Layer 2 of a small transformer language model trained on English Wikipedia (15 layers, counted from 0, width 64).
A neuron's activation on a vector x is GELU(weights . x), where the dot is the dot product.
The model reads these tokens: "m" "il" " and" " L" "ail" "a" ".\n\n" "==" " Cast" " ==\n" "-" " Jul" "ia" " Dal" "av"

The vector x that enters this layer's MLP at each token. A number n stands for (n - 500) times 0.0064.
0 "m": 496,229,375,488,465,528,691,767,510,606,687,312,377,290,466,486,355,537,534,678,585,687,481,301,430,568,460,304,606,682,413,675,567,410,288,585,730,394,727,546,527,560,487,647,382,817,286,529,486,396,548,632,409,807,473,499,469,359,412,438,498,335,385,423
1 "il": 550,224,472,466,567,591,637,657,624,499,794,323,397,446,419,522,439,495,561,628,490,646,455,222,529,602,474,242,741,681,437,561,554,359,325,698,685,488,671,530,541,489,480,583,396,610,159,533,516,413,576,661,430,808,475,390,491,311,469,426,597,288,323,387
2 " and": 465,327,529,396,587,496,770,699,583,471,633,420,416,373,324,454,363,450,696,606,413,622,516,289,592,623,518,350,638,729,574,492,606,361,291,568,693,337,843,557,571,481,433,589,348,676,298,510,475,350,403,447,419,709,537,455,633,369,415,487,765,212,463,332
3 " L": 555,475,445,240,679,616,657,715,579,528,642,222,354,476,478,527,454,526,448,651,507,579,591,180,623,377,554,378,718,615,522,674,522,253,369,636,780,450,771,484,579,393,484,559,599,595,372,521,511,343,390,526,420,686,672,387,562,308,318,491,556,226,365,453
4 "ail": 453,288,532,323,547,503,762,632,505,559,685,351,381,569,509,721,427,504,542,422,418,536,436,134,498,686,483,205,722,616,369,646,626,336,308,682,637,445,701,555,446,390,545,731,485,598,314,562,568,337,548,509,551,678,555,492,458,359,466,456,699,295,370,339
5 "a": 479,389,524,382,508,533,686,727,553,427,651,364,421,564,445,581,561,365,547,546,636,534,471,23,651,603,391,322,857,763,437,545,637,470,330,672,702,426,634,547,474,361,513,622,408,551,268,517,489,332,528,424,449,812,514,463,407,353,480,368,638,329,390,442
6 ".\n\n": 433,347,532,438,488,376,758,695,473,642,527,388,328,341,335,525,430,454,584,517,567,612,498,377,614,561,533,436,704,656,496,645,478,433,285,680,768,190,769,541,515,525,526,772,415,716,363,535,506,238,349,557,343,664,513,339,529,228,520,442,731,334,576,286
7 "==": 421,402,585,535,442,510,757,685,507,526,594,405,472,318,271,514,286,451,531,601,472,466,491,287,622,529,535,442,545,628,466,561,562,484,223,739,709,216,722,549,571,544,531,753,485,743,317,590,663,387,378,455,371,659,621,331,467,113,511,483,712,415,519,356
8 " Cast": 488,478,487,293,435,567,929,771,513,621,523,314,470,594,280,567,551,616,517,599,432,595,339,142,515,626,453,406,575,655,406,567,585,316,450,633,590,261,796,549,496,469,489,580,652,604,320,616,565,286,414,405,470,722,578,445,383,420,333,533,671,284,386,387
9 " ==\n": 483,459,554,310,545,463,753,648,419,627,536,472,315,475,338,528,451,369,644,460,555,519,365,317,718,526,557,532,619,650,508,635,567,371,389,668,632,176,677,516,518,449,555,829,437,734,408,654,402,200,443,404,410,650,478,314,467,275,472,485,799,283,683,278
10 "-": 514,490,418,402,528,564,680,765,533,612,687,324,433,404,179,557,270,467,537,476,389,562,513,313,677,482,544,387,647,659,281,517,558,422,385,611,780,400,759,460,492,458,476,615,304,637,407,708,690,471,415,483,495,764,453,401,573,291,432,583,743,297,493,301
11 " Jul": 635,422,612,279,524,525,840,629,666,492,627,365,449,488,344,483,655,671,481,436,447,759,389,216,623,539,625,314,585,597,446,645,480,301,428,549,674,328,685,492,573,408,474,563,687,631,279,648,556,196,460,515,320,705,531,244,418,412,402,489,559,374,463,354
12 "ia": 505,417,594,290,497,415,698,787,691,540,548,449,445,561,469,567,460,415,578,396,577,616,394,74,656,580,475,366,809,751,442,498,725,383,299,570,509,291,627,539,420,460,485,721,439,606,238,626,599,362,528,274,441,744,410,377,412,447,532,398,689,415,445,394
13 " Dal": 532,420,533,344,567,634,745,674,559,495,574,398,316,497,508,467,618,561,377,413,480,566,526,55,464,611,452,484,718,713,467,678,603,315,468,655,786,445,683,534,630,419,433,419,558,568,143,481,509,207,599,553,357,837,503,309,587,489,433,370,490,254,476,482
14 "av": 561,368,703,290,392,561,826,703,400,446,537,372,329,510,404,435,472,598,553,485,526,585,486,102,512,595,594,380,741,685,377,641,688,424,348,595,607,325,639,416,496,488,465,682,413,483,94,649,683,325,454,595,479,737,563,440,391,532,617,488,674,384,368,443

Each question shows the input weights of one neuron of the MLP. A number n stands for (n - 500) times 0.0016.

n222: 528,427,462,502,435,642,495,530,471,484,345,275,652,666,503,625,376,543,550,439,451,333,540,677,502,526,491,316,436,513,733,546,592,390,608,375,492,531,515,481,457,413,615,368,436,611,471,388,617,362,476,647,625,688,521,550,333,369,536,363,455,579,683,475
Its two highest activations, in order, are on tokens 4 "ail", 0 "m"

n25: 450,529,491,487,550,409,455,549,525,417,548,497,536,620,432,539,487,406,493,557,534,446,507,580,528,587,508,422,471,532,587,537,545,507,527,508,478,445,548,485,456,431,555,442,521,469,473,550,516,445,502,618,468,481,482,526,468,466,552,416,446,484,453,534
Which token does this neuron like most? 5 "a"

n101: 13,620,484,354,571,368,182,535,560,413,368,512,436,465,317,434,587,694,450,553,723,261,407,744,228,314,675,267,733,750,709,362,376,655,464,585,537,661,538,778,302,563,592,628,623,605,592,559,549,373,296,693,406,562,435,398,513,492,530,391,478,507,595,350
Which token does this neuron like most? 6 ".\n\n"

n201: 611,630,534,531,452,443,313,525,450,395,488,627,457,599,438,396,508,623,507,345,451,622,671,427,413,412,563,435,402,416,461,616,628,482,524,593,572,327,525,602,422,208,531,320,466,483,507,667,418,523,509,531,539,534,595,420,488,510,465,571,514,666,469,635
Which token does this neuron like most? 11 " Jul"

n21: 578,583,509,444,552,484,361,475,439,498,336,543,488,379,548,596,542,677,493,468,510,631,418,339,555,567,417,569,511,468,462,510,567,543,555,539,572,456,484,551,522,572,474,439,441,459,394,453,582,517,474,562,568,531,581,582,478,435,412,481,558,435,547,377
On which token does it fire most, and how strongly? 13 " Dal", at about 1.1

n166: 453,376,581,508,538,310,458,508,407,470,521,518,387,542,530,418,386,509,447,599,443,526,441,451,544,389,447,467,512,566,615,426,488,557,584,487,545,371,506,505,532,522,514,516,568,525,635,493,562,470,501,561,610,544,584,517,545,546,564,367,535,458,531,469
On which token does it fire most, and how strongly? 6 ".\n\n", at about 0.75

n267: 534,513,537,278,589,653,286,425,580,498,617,622,366,360,550,611,405,596,475,329,490,698,629,638,720,418,286,547,351,356,337,480,467,625,457,337,525,427,418,407,648,527,470,412,532,586,472,607,532,438,517,525,378,492,613,568,361,423,363,509,727,370,543,690
On which token does it fire most, and how strongly? 10 "-", at about 0.43

n202: 366,560,610,334,645,339,569,535,529,561,613,501,592,757,628,426,322,431,684,544,427,546,636,466,492,552,614,644,429,488,634,532,406,376,504,553,374,445,468,474,442,509,242,443,458,591,544,518,375,454,384,656,587,462,480,467,635,337,409,460,451,662,364,688
Which token does this neuron like most? 3 " L"

n131: 397,599,531,392,512,268,450,461,349,372,430,503,475,502,530,460,545,508,444,648,487,426,338,560,314,519,569,610,622,744,764,543,365,457,551,519,613,482,554,643,498,441,632,431,454,400,467,407,588,615,378,690,604,466,503,499,443,498,491,347,598,678,550,349
Which token does this neuron like most? 6 ".\n\n"

n2: 528,468,512,607,506,345,401,420,392,451,584,268,485,517,520,482,358,516,361,489,614,468,481,521,501,561,631,519,598,505,619,462,465,555,624,534,552,506,558,593,372,448,494,474,598,629,580,625,264,632,476,511,561,396,439,468,508,423,472,558,575,408,700,573
Its two highest activations, in order, are on tokens 9 " ==\n", 6 ".\n\n"

n168: 609,605,428,482,497,495,453,508,505,457,449,505,561,476,369,536,481,382,359,555,611,317,614,593,495,556,470,454,361,407,416,403,378,680,411,552,708,353,418,605,484,570,495,404,603,571,451,683,491,435,424,551,463,513,512,494,529,488,639,498,403,443,557,546
On which token does it fire most, and how strongly? 7 "==", at about 0.75

n293: 569,483,418,414,577,561,499,412,433,467,452,540,392,420,564,355,601,553,554,403,393,383,654,675,608,515,539,417,479,353,355,567,435,653,396,617,568,522,340,610,599,678,567,328,578,641,556,450,468,362,464,495,537,573,470,454,352,566,471,531,538,350,500,567
Which token does this neuron like most? 13 " Dal"

n149: 407,537,552,503,596,439,397,562,458,503,518,535,509,601,553,650,432,578,525,639,477,298,356,476,576,526,420,379,363,651,509,527,562,424,586,352,457,492,542,397,495,554,609,502,447,531,431,591,585,289,602,577,465,428,514,614,594,647,500,418,295,447,376,660
On which token does it fire most, and how strongly? 4 "ail", at about 0.17

n251: 549,467,582,492,441,519,475,667,451,524,424,591,606,522,524,561,669,565,473,397,394,500,497,404,348,324,462,521,485,415,381,555,411,508,643,468,561,622,492,322,466,613,436,470,422,745,437,556,471,382,558,521,564,384,389,554,562,525,432,548,570,414,493,686
On which token does it fire most, and how strongly? 13 " Dal", at about 0.49

n123: 512,663,538,485,533,595,374,745,467,414,433,466,422,473,378,509,423,496,494,582,556,412,599,530,384,572,512,481,362,520,393,466,649,709,488,484,431,515,542,587,432,456,537,564,542,462,525,483,422,434,421,473,502,480,495,615,440,609,373,612,532,411,530,570
On which token does it fire most, and how strongly? 8 " Cast", at about 0.24

n150: 633,538,511,541,558,436,553,574,471,443,603,491,686,538,649,581,654,449,492,579,333,371,427,502,553,414,463,492,515,566,540,538,593,533,440,538,454,406,493,533,507,475,348,368,523,557,465,361,474,390,341,608,646,447,583,530,327,368,481,541,513,655,500,322
Its three highest activations, in order, are on tokens 8 " Cast", 7 "==", 5 "a"

n272: 747,417,638,556,297,624,449,470,520,751,539,327,455,338,470,303,655,618,664,430,496,418,550,509,282,526,345,422,331,361,676,402,407,558,516,719,570,619,541,461,552,389,516,473,493,561,492,519,559,545,513,375,629,560,438,641,434,563,589,517,284,483,531,473
Which token does this neuron like most? 0 "m"